Layer 10 of a small transformer language model trained on English Wikipedia (13 layers, counted from 0, width 64).
A neuron adds its activation times its output weights to the MLP's output. To switch it off is to set its activation to zero at one token and run the rest of the model.

Output weights of the MLP neurons that the questions are about. A number n stands for n times 0.0027.
n16: -223 140 -57 -87 69 37 181 -8 93 58 -12 -123 -148 40 -63 29 -78 18 36 -33 3 9 -126 133 -2 -71 2 16 -53 -34 -45 -42 -125 4 172 -147 -133 76 87 81 106 -120 35 33 65 -22 -28 -26 162 -228 -96 -39 1 -206 -33 -117 -25 -67 -62 -37 8 79 -64 338
n24: -39 92 12 -71 -64 -50 -59 87 -96 -95 -157 -107 87 -85 98 -50 51 115 70 74 -73 -213 102 -10 -9 -74 205 -42 -62 46 63 -75 35 -26 -9 68 168 101 -180 133 90 -111 6 -55 47 -102 -202 -12 -210 -65 157 -55 -41 -73 158 -96 54 181 54 -50 -14 -55 81 98
n32: 103 -123 -27 26 186 88 21 -76 12 -90 -177 -36 -247 66 -37 93 -59 258 -32 147 -160 163 44 23 176 -121 -45 -97 -17 -212 -33 50 -59 13 74 -21 107 -148 73 53 57 41 -89 74 48 -5 6 -31 3 -38 55 -44 73 -28 -7 -54 -159 94 -50 -112 10 -11 45 -57
n35: 259 80 -60 90 -19 -40 -91 18 170 -4 -17 -47 -85 -74 40 88 22 -18 44 -28 -56 -7 -27 255 -177 -66 163 -91 -64 79 -91 -26 31 42 111 -10 -97 142 -69 -110 -33 184 6 -53 46 -57 42 -28 40 -17 156 168 11 -12 -57 -117 -101 53 -3 -103 92 12 31 32
n41: 24 -104 -8 -8 -28 -90 -78 32 -45 -78 -44 47 -217 -5 34 94 -113 -477 74 74 -61 38 -25 107 -150 -111 -28 -58 101 -76 -71 -63 80 67 -53 -38 -33 -111 -281 -2 -135 -22 117 -35 -24 -221 80 -62 -135 -27 60 93 29 -7 5 14 -94 -93 -98 -29 -170 132 -57 -42
n78: 97 -96 76 -85 -183 93 -52 30 69 5 -59 13 -148 -114 -131 110 87 277 -119 -33 -169 -33 -18 342 -63 -6 -30 62 91 -31 -120 -172 147 72 -53 -7 64 76 18 73 18 -76 200 -44 -15 -131 46 1 -116 22 153 26 116 105 80 28 55 89 -47 160 -10 -51 77 -107
n101: 15 -112 -73 131 -3 113 39 -3 -224 89 86 -33 32 -181 135 -38 219 129 -65 -65 207 32 -95 -149 -5 8 -170 -23 -159 14 14 17 24 134 -48 9 -99 -50 34 217 -186 -14 10 -7 1 93 44 85 -28 155 -81 -159 -264 -31 -227 115 -114 47 109 41 -144 46 -131 191
n104: -131 50 -163 13 -109 -143 39 -23 -29 -55 99 35 -144 -57 91 -105 19 -120 174 19 -33 -164 23 246 -54 -37 -8 -54 21 -89 -137 -16 79 -24 79 -97 -89 136 124 -83 14 71 31 59 45 70 33 -196 2 -110 107 -23 86 151 41 62 53 15 -84 -86 -1 85 -111 -4
n109: -52 -20 -48 57 104 -8 -15 -45 -11 133 144 69 64 45 192 -18 -67 -124 -18 146 -100 -228 3 -39 -28 52 -215 -82 -110 -199 31 -168 6 66 -7 13 -84 26 51 -92 -122 -148 -166 48 -125 99 55 103 -68 -26 24 -7 -189 -40 -51 23 157 -3 50 53 59 181 -14 71
n116: 59 5 15 -127 -63 -25 -4 84 76 -30 115 -3 106 -3 30 -48 2 43 15 -153 -143 9 117 254 -66 -33 -10 -83 -99 137 91 -37 178 104 161 -33 157 -99 62 -161 106 -53 -55 75 20 -94 64 84 -20 52 80 -66 8 160 149 -79 169 72 -49 99 -46 4 83 -99
n118: 89 -184 184 33 111 -35 0 -66 -45 102 141 -248 -48 -30 -263 66 2 -111 -24 -43 37 -62 148 130 79 -38 -119 49 58 10 49 -59 52 -65 233 -59 20 49 -157 -89 -2 -46 -124 -108 -76 -153 -86 -52 -80 64 -13 -50 106 112 2 19 -108 -17 11 -1 29 67 87 -181
n147: 65 -69 -85 35 157 -124 -35 83 -93 -1 84 -56 -182 19 -86 53 30 -187 118 78 42 -109 -52 -9 76 -32 -77 -232 -110 59 12 -53 33 -98 43 123 39 16 -53 -224 129 -43 -27 36 103 -66 -122 49 93 78 -225 97 -101 -41 28 -89 -60 -89 72 -130 43 -79 85 46
n149: -16 -110 1 -31 -73 -7 1 94 298 -56 -101 -75 -12 90 73 101 -64 -43 65 -14 46 4 -103 -93 62 -180 63 -182 30 -9 7 5 89 -147 -86 52 206 221 107 -1 100 -88 10 -90 -13 99 121 17 52 113 32 45 -19 93 -57 -36 24 -20 135 -6 127 120 74 -89
n176: 49 -60 163 -39 -97 62 45 -157 159 118 42 -191 -168 -6 -111 144 -113 -224 -52 -2 -38 6 -118 -311 75 123 -6 13 -150 -121 18 -60 -150 -27 -157 -20 2 -57 25 58 -144 -6 30 -65 -73 -154 -6 9 -17 -7 -94 69 3 -175 -118 -54 -111 97 -50 39 30 11 -32 -88
n184: -206 -13 -47 112 -128 83 68 28 -72 -32 57 107 159 61 105 -101 -54 38 -146 182 34 -187 -53 52 106 17 92 -59 -187 -123 -15 66 11 -12 -280 43 -171 78 4 92 33 -129 118 75 -95 262 -21 -19 85 -104 -28 174 -71 123 152 18 -144 -192 0 8 37 -37 -92 -6
n185: 110 -108 128 -39 18 -18 -72 -110 -31 29 -8 -41 -6 -33 0 127 -14 -56 -105 -7 -126 -43 69 199 -25 -63 78 -150 -24 2 -48 -233 71 -48 -3 -12 86 -5 -45 -129 49 -26 -130 -35 -48 28 44 -2 79 -36 -32 -33 -49 -91 -49 29 -50 7 105 -120 -84 -128 237 -45

Each question names a token from some text and the token that comes next. It shows the activations a of the neurons there, in the order above. A number n stands for n times 0.045.

Then comes g, the gradient of the next token's log-probability with respect to the MLP's output, scaled to length 1. A neuron's effect is roughly proportional to its activation times (output weights . g). A number n stands for n times 0.00085.

" he", then " was"
a: -4 71 21 2 7 8 42 -13 3 -33 -99 3 -49 96 0 0
g: 109 41 168 -65 153 -41 145 127 -119 93 -26 -64 -194 95 217 -396 159 -165 -112 -136 184 -28 -76 146 152 315 -193 -89 33 -60 -42 63 -112 307 80 -223 -38 246 28 14 -95 -11 81 -338 56 74 -234 -205 77 -110 42 -113 -67 84 93 249 24 -55 -28 198 -38 -190 45 123
Which two neurons, each switched off alone, lower its probability most, in order? n149, n101

" than", then " the"
a: -2 -8 37 -48 -39 12 1 2 -8 -19 -74 -22 -57 60 4 -9
g: -187 -154 198 -24 158 -25 394 47 40 -91 123 -11 -340 -34 260 53 78 -126 -37 -116 97 -89 -258 78 224 67 212 -46 100 6 119 43 6 286 -27 29 37 -75 136 -8 2 -83 -178 285 108 -83 -130 -125 0 -126 -136 79 30 80 -24 407 49 64 -176 258 -14 -93 88 -145
Which two neurons, each switched off alone, lower its probability most, in order? n35, n176

").", then " On"
a: 3 -2 52 -3 8 8 9 19 -6 -97 -188 -190 -6 279 5 -81
g: -41 -159 47 209 26 211 137 -51 -50 -126 104 -89 262 -11 -57 11 172 -50 -188 -162 3 -5 -149 28 97 -235 -197 47 181 -67 -79 326 -141 33 -57 167 -100 7 45 -50 -141 474 3 251 -150 85 -353 72 -152 159 -134 56 -153 138 -128 44 -203 35 -68 -28 48 8 -211 73
Which two neurons, each switched off alone, lower its probability most, in order? n116, n185

" and", then " producer"
a: -5 16 109 -71 -13 7 10 -18 -2 -18 -80 -18 26 73 -4 22
g: 20 -59 -18 197 -7 -75 128 -217 -113 -17 -171 -78 -162 -37 -55 -175 -211 -3 -449 68 72 107 27 -134 22 34 50 90 -240 121 -156 -234 10 -18 50 -40 50 -215 111 -187 180 155 62 347 116 128 58 92 10 -59 -227 -106 -280 20 -269 203 113 217 108 -31 41 -30 238 -10
Which neuron, switched off, lowers the next token's probability most? n32

" in", then " November"
a: 3 0 13 -49 -35 12 3 1 -3 -50 -84 -26 -21 113 2 -25
g: -34 150 77 315 25 -249 -6 11 144 46 -226 -147 -190 10 44 -54 -64 -89 -49 -126 -118 -368 -4 -417 -13 -217 -135 -105 50 -84 -105 69 -7 45 86 93 -182 70 85 -253 -102 -167 -73 -90 -96 247 -125 -64 28 -43 22 311 -116 -81 59 -7 -99 150 -99 93 -284 86 114 237
Which two neurons, each switched off alone, lower its probability most, in order? n176, n116

" peer", then "age"
a: 10 33 0 11 -96 4 12 12 2 -15 -35 -23 -34 34 16 -3
g: 136 217 -264 -46 168 14 -107 -163 98 -186 14 -233 -29 0 -24 109 87 -103 -126 119 57 -111 -35 1 213 -188 14 154 -45 -176 -4 191 -327 -155 -200 -345 86 25 124 -168 -15 232 -340 92 119 -165 55 -35 89 18 -149 -55 -264 -241 -156 -98 195 4 88 50 -9 -82 -98 -63
Which two neurons, each switched off alone, lower its probability most, in order? n41, n176

" and", then " nature"
a: 0 18 94 -106 -5 6 32 -14 -1 18 -25 -3 52 44 0 11
g: 165 25 -75 67 -237 -53 18 69 108 151 282 -122 123 -17 -45 300 215 -69 273 -76 -172 148 -82 180 121 -337 -55 -23 -222 14 323 -42 137 -164 36 -51 -77 -119 -75 -100 21 -97 -441 -16 38 -203 72 103 -11 -92 -14 131 -50 -49 175 182 -12 -33 -150 135 -165 54 5 -147
Which neuron, switched off, lowers the next token's probability most? n116

" har", then "v"
a: 10 -1 15 -4 -7 3 5 0 -1 -64 -56 -10 9 -12 -4 2
g: -41 156 220 37 363 -408 205 -212 -150 126 -235 -22 61 49 88 34 165 40 -127 -98 -19 63 39 60 188 38 100 14 109 -47 166 -49 -16 71 -89 123 108 -97 -130 -11 116 59 -116 -232 -172 175 -113 129 113 309 48 217 99 -19 -133 51 -240 -202 217 -144 -53 -207 -54 -128
Which neuron, switched off, lowers the next token's probability most? n116

"jo", then "et"
a: -11 5 -12 -4 -8 -17 -3 -21 -5 -5 3 3 -35 -4 1 6
g: 73 213 -217 -12 -7 107 -268 -25 108 24 -114 -159 41 182 295 -147 99 -2 -70 180 42 1 8 42 -28 -58 18 94 55 -139 63 43 74 6 -55 -382 96 88 -30 -73 -183 337 -195 280 -32 -28 -261 31 250 7 -136 -3 -79 -107 -277 366 120 -116 -133 62 156 -115 -51 67
Which neuron, switched off, lowers the next token's probability most? n78

"-", then "ij"
a: -4 1 21 -1 -210 -2 -5 7 -19 4 31 -9 -7 6 -8 4
g: -31 -79 -107 -365 -49 -71 -71 75 216 -36 -124 52 286 -284 74 120 23 135 14 119 166 103 127 149 16 216 -60 -96 -88 -465 128 -147 -102 97 -34 -103 18 -257 -48 -33 -8 91 -67 30 -249 142 -18 -210 -19 -111 34 -5 -79 84 316 -162 -230 -29 -16 2 -30 -215 -195 29
Which two neurons, each switched off alone, lower its probability most, in order? n41, n32

" not", then " required"
a: -49 13 59 -4 -15 -49 -2 24 -4 -8 -116 2 3 66 -1 2
g: 55 197 -62 -141 -138 205 103 -137 -83 -216 -372 -69 177 0 -30 231 67 47 -76 145 119 -75 -43 -62 -10 61 81 311 92 201 -83 37 222 5 119 -228 105 -70 -235 -144 -256 130 208 26 131 100 239 154 142 59 -66 -257 2 12 76 -131 216 -254 179 -15 -26 109 -18 87
Which neuron, switched off, raises the next token's probability most? n176

"v", then "ested"
a: 4 0 17 -4 -76 -102 1 113 -40 9 10 11 -15 -13 3 -5
g: 188 -94 82 109 11 -2 -178 305 126 -261 -67 -142 19 70 138 -44 26 -73 -104 50 76 -168 -23 -27 -218 10 242 0 -35 68 149 19 72 -385 -143 -2 -244 206 308 14 23 -173 -363 64 -2 -49 -29 193 202 70 -106 93 -64 -96 205 -82 -200 -101 29 -29 -304 -131 42 59
Which neuron, switched off, raises the next token's probability most? n104

" (/", then "ˈ"
a: 5 11 128 1 -6 -4 0 24 -1 -62 6 -153 -11 335 -4 -29
g: -50 -91 32 -127 -299 93 117 34 -230 117 8 238 331 -160 -84 -6 29 -143 -82 -130 -144 136 -305 -229 28 72 28 198 85 -88 100 52 58 88 112 52 20 114 -83 -245 16 -110 189 -69 32 124 187 -150 -131 -132 345 107 -83 255 -174 14 18 -254 -241 66 45 -203 -11 -62
Which neuron, switched off, raises the next token's probability most? n32

" the", then " highest"
a: 1 21 133 -12 6 13 12 -3 0 -138 -163 -154 -8 369 7 -11
g: 252 126 -132 171 157 -173 -400 -270 -34 31 70 -137 -112 -125 153 -68 68 -2 41 -86 103 -40 73 -42 -161 -226 110 242 -153 9 -152 106 91 -399 35 -40 146 83 -13 -48 -116 -260 5 165 -34 -52 -29 154 277 290 206 -173 -74 61 -15 -138 -26 21 174 57 -26 -43 -110 48
Which neuron, switched off, raises the next token's probability most? n176

" levels", then "."
a: 9 -4 4 2 -162 8 -5 -22 -4 8 21 3 -31 6 -1 7
g: -51 -115 59 -157 11 -195 94 -17 231 87 22 69 271 62 73 -1 155 -63 58 294 48 18 25 -21 50 260 -11 125 172 137 230 115 -147 72 -166 -56 -78 -75 -340 2 102 -84 71 -175 -77 -167 80 266 -110 -9 -159 294 106 -394 111 12 -75 247 94 -179 -137 -125 44 165
Which two neurons, each switched off alone, lower its probability most, in order? n104, n149

"ot", then ".\n\n"
a: 7 6 -31 -126 -76 -171 7 -22 -6 -17 0 4 -107 -2 8 80
g: -113 -77 139 -278 85 211 128 16 83 -85 -71 -81 -98 -93 125 20 257 -106 51 184 -162 -44 -74 71 183 -4 -18 204 10 198 2 76 -48 161 -131 4 104 -45 -334 219 3 -66 200 -251 -144 111 232 275 -36 195 -125 248 -20 -217 60 77 -26 252 67 -237 -35 -198 200 -29
Which neuron, switched off, raises the next token's probability most? n78

" the", then " "
a: -3 23 121 -18 15 11 13 2 0 -99 -131 -129 -14 293 14 -7
g: -202 -79 306 -68 -143 59 -73 140 35 19 -71 -224 -381 109 139 -226 -135 -25 155 -80 58 -203 -289 94 -99 166 -16 230 -21 100 -99 155 -188 -61 231 79 -27 230 123 -200 -169 -83 -68 -107 -90 184 -250 -122 150 49 -43 83 -171 100 -94 -130 -43 -252 58 146 -84 -64 75 15
Which neuron, switched off, raises the next token's probability most? n32

",", then " which"
a: 5 1 37 -82 19 18 29 -28 0 -13 -64 -89 67 153 2 -77
g: -183 53 143 -102 -16 69 3 80 24 -7 269 63 -455 -61 71 -78 202 65 -2 11 73 -81 105 129 164 -43 144 -157 -168 -113 117 321 161 226 -322 -66 6 229 55 56 -94 33 8 -65 -13 67 -306 322 39 -121 -201 53 8 -5 -328 0 96 -7 -93 -52 -14 -152 -135 35
Which two neurons, each switched off alone, lower its probability most, in order? n176, n118

"7", then ")"
a: -40 0 -24 0 -10 8 0 46 -133 9 -101 8 4 28 14 -61
g: -216 99 38 -108 -97 -234 -30 -213 -123 -250 -223 -15 110 40 3 32 -37 21 36 -52 -111 116 -246 -81 210 0 82 90 -228 241 -97 -80 21 -5 87 172 92 10 -56 -198 -29 -265 -65 1 138 1 -25 -187 -20 216 -156 -51 214 132 -226 31 -243 250 146 -19 -331 129 -127 -292
Which neuron, switched off, lowers the next token's probability most? n109

" and", then " t"
a: -3 1 75 7 -25 13 37 -25 -1 -58 -58 -18 -42 98 2 14
g: 163 -235 -91 14 60 79 28 46 155 434 84 -218 247 -121 183 -319 -114 82 -97 -10 -76 77 173 -45 -225 178 -163 47 -79 16 96 48 65 -43 101 37 78 131 -15 -150 62 -7 -52 -87 -30 -81 144 -94 -18 -198 -16 -223 -273 -8 -242 88 59 -174 217 76 -357 -96 -52 -174
Which neuron, switched off, raises the next token's probability most? n32

" and", then " contains"
a: 1 -2 77 -44 -10 14 41 -33 -6 -9 -27 -33 -50 38 1 14
g: 153 180 -111 -61 -1 -11 -131 44 -30 -264 10 256 -172 20 212 -81 -92 67 236 -293 -154 -3 -54 -106 43 -73 212 43 65 17 -206 116 -73 191 -1 -140 89 -33 -13 166 -182 -230 19 -60 12 50 -119 65 193 -198 -22 222 -43 -137 -432 367 90 -43 -26 -205 -116 74 -51 -130
Which neuron, switched off, lowers the next token's probability most? n118

" (", then "BA"
a: 6 2 135 -4 -42 -30 -2 11 0 -9 11 12 -6 202 -2 -97
g: -202 -48 -50 36 72 42 -45 97 -189 -107 -13 155 32 -19 250 210 -130 104 -32 84 -6 -199 113 68 -80 135 -20 171 15 -49 -256 -124 92 -103 270 -19 366 -83 -34 207 19 -86 -226 -25 6 195 81 94 -37 292 -70 140 -112 31 233 -231 -322 -36 -257 -48 -241 108 -198 -66
Which neuron, switched off, lowers the next token's probability most? n32

"===\n", then "P"
a: 3 -29 83 -31 3 9 10 -5 6 -67 -164 -219 -21 324 4 -52
g: 22 36 -64 -105 -90 58 -321 -111 44 43 69 -216 122 8 118 94 -25 13 -42 137 218 -175 249 67 150 166 -40 70 -205 198 -92 266 -101 -118 174 -4 -414 84 31 -25 127 -190 62 144 -28 -207 -54 -20 -157 100 15 -21 25 114 -97 113 -60 -294 135 -286 225 -67 -246 -173
Which neuron, switched off, raises the next token's probability most? n118

"30", then " July"
a: -2 -3 -4 1 -43 16 15 -1 54 7 1 3 1 8 -20 6
g: 136 382 120 110 190 12 135 -48 35 213 -108 3 -97 146 47 -116 -100 -163 -74 109 -53 -246 -14 16 -244 -156 63 44 -72 -21 237 69 -11 25 -95 85 -36 192 288 -135 -193 -117 110 33 -119 260 -345 -313 -190 -2 55 51 -352 132 34 -49 -38 -30 -95 130 -121 58 -7 78
Which neuron, switched off, raises the next token's probability most? n184

"=", then " Richard"
a: 4 -13 31 -34 -28 4 52 -10 93 -87 -61 -87 26 185 2 -47
g: 162 -190 104 -101 -52 15 -126 -81 120 -185 -244 348 -75 245 -22 -151 -206 -141 -177 -24 130 -239 47 -191 131 378 67 82 85 -183 -372 6 60 -117 174 248 -237 -53 -27 -19 183 56 -101 -114 -35 138 71 1 -32 -111 -60 -34 -182 -31 -19 138 -35 177 93 15 171 26 30 27
Which neuron, switched off, raises the next token's probability most? n101

" fourth", then " month"
a: -100 -4 11 6 -56 9 -10 -19 2 -15 -97 -9 -8 -26 151 9
g: 32 131 -80 428 16 141 122 -78 -89 -147 -165 115 318 350 204 277 -5 -77 -49 73 -123 114 -253 -31 93 -131 264 6 71 -122 68 273 -170 -193 -74 98 182 11 111 -61 7 47 -143 -85 31 -67 -96 -30 28 191 191 -73 -128 -95 44 -10 -270 -120 -60 36 92 -139 127 55
Which two neurons, each switched off alone, lower its probability most, in order? n184, n118

"th", then " and"
a: -479 -5 -53 0 -64 18 -3 8 -1 14 -19 -39 1 -12 89 3
g: -19 -51 295 -289 151 -56 54 -68 -56 152 -94 -62 -47 44 -224 -46 191 -68 33 83 -100 -108 235 42 -88 -69 57 -31 2 130 -205 -145 121 412 -152 242 58 -115 -5 21 -90 -136 315 -85 -188 164 -89 96 212 166 -243 98 194 111 99 -231 101 156 -19 -159 -98 -183 -27 -62
Which neuron, switched off, lowers the next token's probability most? n16

" Gand", then "hi"
a: 6 0 -18 7 -174 -65 -2 -27 1 15 -3 2 4 51 9 6
g: -102 310 -149 -52 -21 -18 -158 241 -134 -11 215 265 3 52 81 21 -60 -13 -223 -228 126 164 57 -307 160 -173 -18 -76 -141 -191 -55 -219 -19 -162 99 294 123 -57 180 252 200 204 200 -101 -104 127 276 39 100 103 12 107 -80 15 60 -203 69 -115 -46 -162 -17 -39 44 -60
Which two neurons, each switched off alone, lower its probability most, in order? n41, n78

" on", then " easy"
a: -1 -1 5 -17 -32 20 -8 14 -12 0 -29 -13 -71 69 1 -1
g: 196 41 -247 -189 -147 7 -232 -29 68 -16 -8 13 185 110 -249 100 -8 86 3 198 122 188 -6 177 88 -160 -350 150 312 -175 77 57 9 -281 -5 -195 227 136 -137 25 39 -85 141 -49 98 17 202 -187 213 -187 31 -216 69 192 18 -191 -95 181 -59 -100 114 43 -27 51
Which neuron, switched off, lowers the next token's probability most? n78

" body", then " arm"
a: 1 -2 2 -1 -53 -1 -2 -40 -3 -12 15 -5 -87 20 6 12
g: -39 -36 -246 69 90 -92 -190 -49 -148 164 -61 -52 18 -161 -46 -256 -336 -163 -118 75 66 -61 292 39 -95 219 30 13 226 -215 172 -204 240 -7 97 59 55 95 83 -36 -60 -173 -163 110 -231 92 -52 120 -148 -106 -64 -385 -47 135 29 -78 156 -259 71 226 -121 -24 -16 -116
Which neuron, switched off, lowers the next token's probability most? n149

" arm", then "or"
a: 9 -4 8 -18 -204 -115 8 -11 1 6 16 12 -60 -4 3 -5
g: -10 66 97 28 3 -195 -36 -36 -282 126 132 162 -91 105 -71 -101 96 -89 -10 86 -6 127 -205 93 63 6 193 -121 245 -1 -133 164 -311 -56 294 104 -115 -130 -9 -122 55 2 88 234 -7 -69 -241 90 186 -130 107 50 180 -218 86 251 289 12 256 107 247 72 -281 -43
Which two neurons, each switched off alone, lower its probability most, in order? n78, n149

" is", then " also"
a: 1 0 -8 -11 -26 11 30 -25 -3 9 -63 -45 4 -2 -17 -27
g: 167 -24 170 341 -32 252 -68 -211 68 115 44 111 169 -152 -44 31 -17 -108 -101 -179 35 3 16 25 -195 92 -33 119 -139 -103 187 80 -304 -47 69 -141 0 60 -100 -151 -210 -105 87 -209 -221 -90 0 3 100 98 361 20 47 236 -163 -7 144 -48 354 -64 171 186 8 225
Which neuron, switched off, lowers the next token's probability most? n147

"ittle", then " ("
a: 7 6 19 3 14 -3 3 151 -9 -11 -5 5 -58 -6 16 -91
g: -119 -101 78 -120 -14 -158 224 -158 129 -127 -81 13 -184 -32 -9 -87 211 -49 -37 9 -8 -4 -293 -188 88 42 -90 -227 -117 204 12 -51 65 -119 -120 151 152 9 -267 -86 -232 -213 331 -39 -67 30 81 -136 128 199 -190 80 377 -103 -126 134 39 -27 -238 108 204 -202 -140 -66
Which neuron, switched off, raises the next token's probability most? n149

"rim", then "p"
a: 1 1 3 15 -2 -154 -3 24 2 0 2 12 -11 -20 -13 1
g: 10 83 -8 17 6 -176 -39 -132 -40 256 -164 -428 -86 77 133 -259 -23 -67 -346 79 147 -42 9 72 -144 -61 30 -285 -54 -270 -118 61 41 121 9 304 -81 32 -17 -13 19 -60 -137 234 -168 -127 -21 92 151 -88 -23 -54 -37 198 -90 126 -200 -188 122 38 -199 -107 24 -319
Which neuron, switched off, lowers the next token's probability most? n78

" is", then " made"
a: 1 -2 28 -15 -5 -4 1 -33 -3 5 -84 -37 77 -14 -5 -41
g: 210 -36 -89 -51 -150 253 98 35 -123 -174 -77 -150 264 31 98 167 -27 222 219 143 47 24 91 121 -54 57 -52 -71 -181 180 -18 350 -27 63 -134 -131 -20 -162 -102 6 -34 347 317 93 93 -171 45 -136 141 -143 147 70 25 -151 -104 -78 273 -261 -22 -14 176 105 114 175
Which neuron, switched off, raises the next token's probability most? n149

"pl", then "itt"
a: -2 7 5 4 -164 -239 6 1 -1 5 15 13 1 -2 -1 -9
g: 289 -259 -39 -262 -164 -22 -198 -305 -55 136 -316 50 -28 -19 -132 -136 2 74 -98 78 123 -76 10 79 -241 327 -146 -221 45 218 127 -51 -185 -87 -24 -17 102 -13 -105 105 113 63 -77 -256 190 -98 -167 -88 132 189 -89 69 -129 -44 -15 49 -63 72 -179 150 264 -20 -17 161
Which neuron, switched off, lowers the next token's probability most? n41

" his", then " films"
a: 3 139 47 -1 19 9 36 2 2 -92 -83 -44 17 199 8 -12
g: -121 -123 -47 -105 -86 127 113 132 -211 53 352 142 160 -80 -127 -18 -211 152 -144 -153 40 19 382 -45 53 -103 -214 -216 53 205 -79 -255 -84 11 -192 270 -18 -89 -204 37 26 -191 -119 -33 -105 -241 108 -133 -282 59 84 132 10 -95 28 77 -68 -5 -69 110 254 -72 -163 -67
Which neuron, switched off, raises the next token's probability most? n118

" story", then " mode"
a: 10 -8 1 1 -35 11 6 -9 0 19 -12 -17 -66 6 4 3
g: -278 -316 -267 134 -198 117 212 -4 -125 168 -166 -223 62 -199 19 169 -250 259 -110 -26 113 -104 348 85 -122 10 4 82 -48 164 109 9 -139 47 -80 -175 265 79 -133 -136 15 152 -77 173 20 -151 -90 -54 -80 -47 -130 -11 49 313 -110 37 4 35 155 159 -79 -14 -88 -13
Which neuron, switched off, raises the next token's probability most? n118

" a", then " total"
a: 3 37 15 7 -2 7 88 0 0 -7 -29 -38 50 65 82 12
g: -35 -46 -128 34 -67 169 140 33 -2 186 -62 -55 -34 -49 139 -77 325 9 62 -306 304 -97 -49 -126 -152 7 -96 375 -278 239 128 236 -13 -67 -20 10 99 17 -19 -150 -198 -142 -138 -146 239 -22 -43 -292 -10 103 136 -66 84 -167 -150 -149 -183 -94 -7 -159 -181 -111 -111 128
Which neuron, switched off, raises the next token's probability most? n184

"RA", then "DA"
a: -6 0 -20 3 -29 -16 2 0 0 0 10 7 -1 28 3 -37
g: -124 42 -237 -19 -133 176 -237 -119 45 260 11 113 155 -149 258 172 -30 -74 93 166 32 5 287 70 -230 -76 217 94 -114 -174 183 -263 171 -129 203 -24 -197 272 -9 54 -196 -173 -87 -341 105 -43 120 21 241 -119 -71 -77 16 26 102 -43 -1 -37 -103 86 28 131 34 -125
Which neuron, switched off, lowers the next token's probability most? n32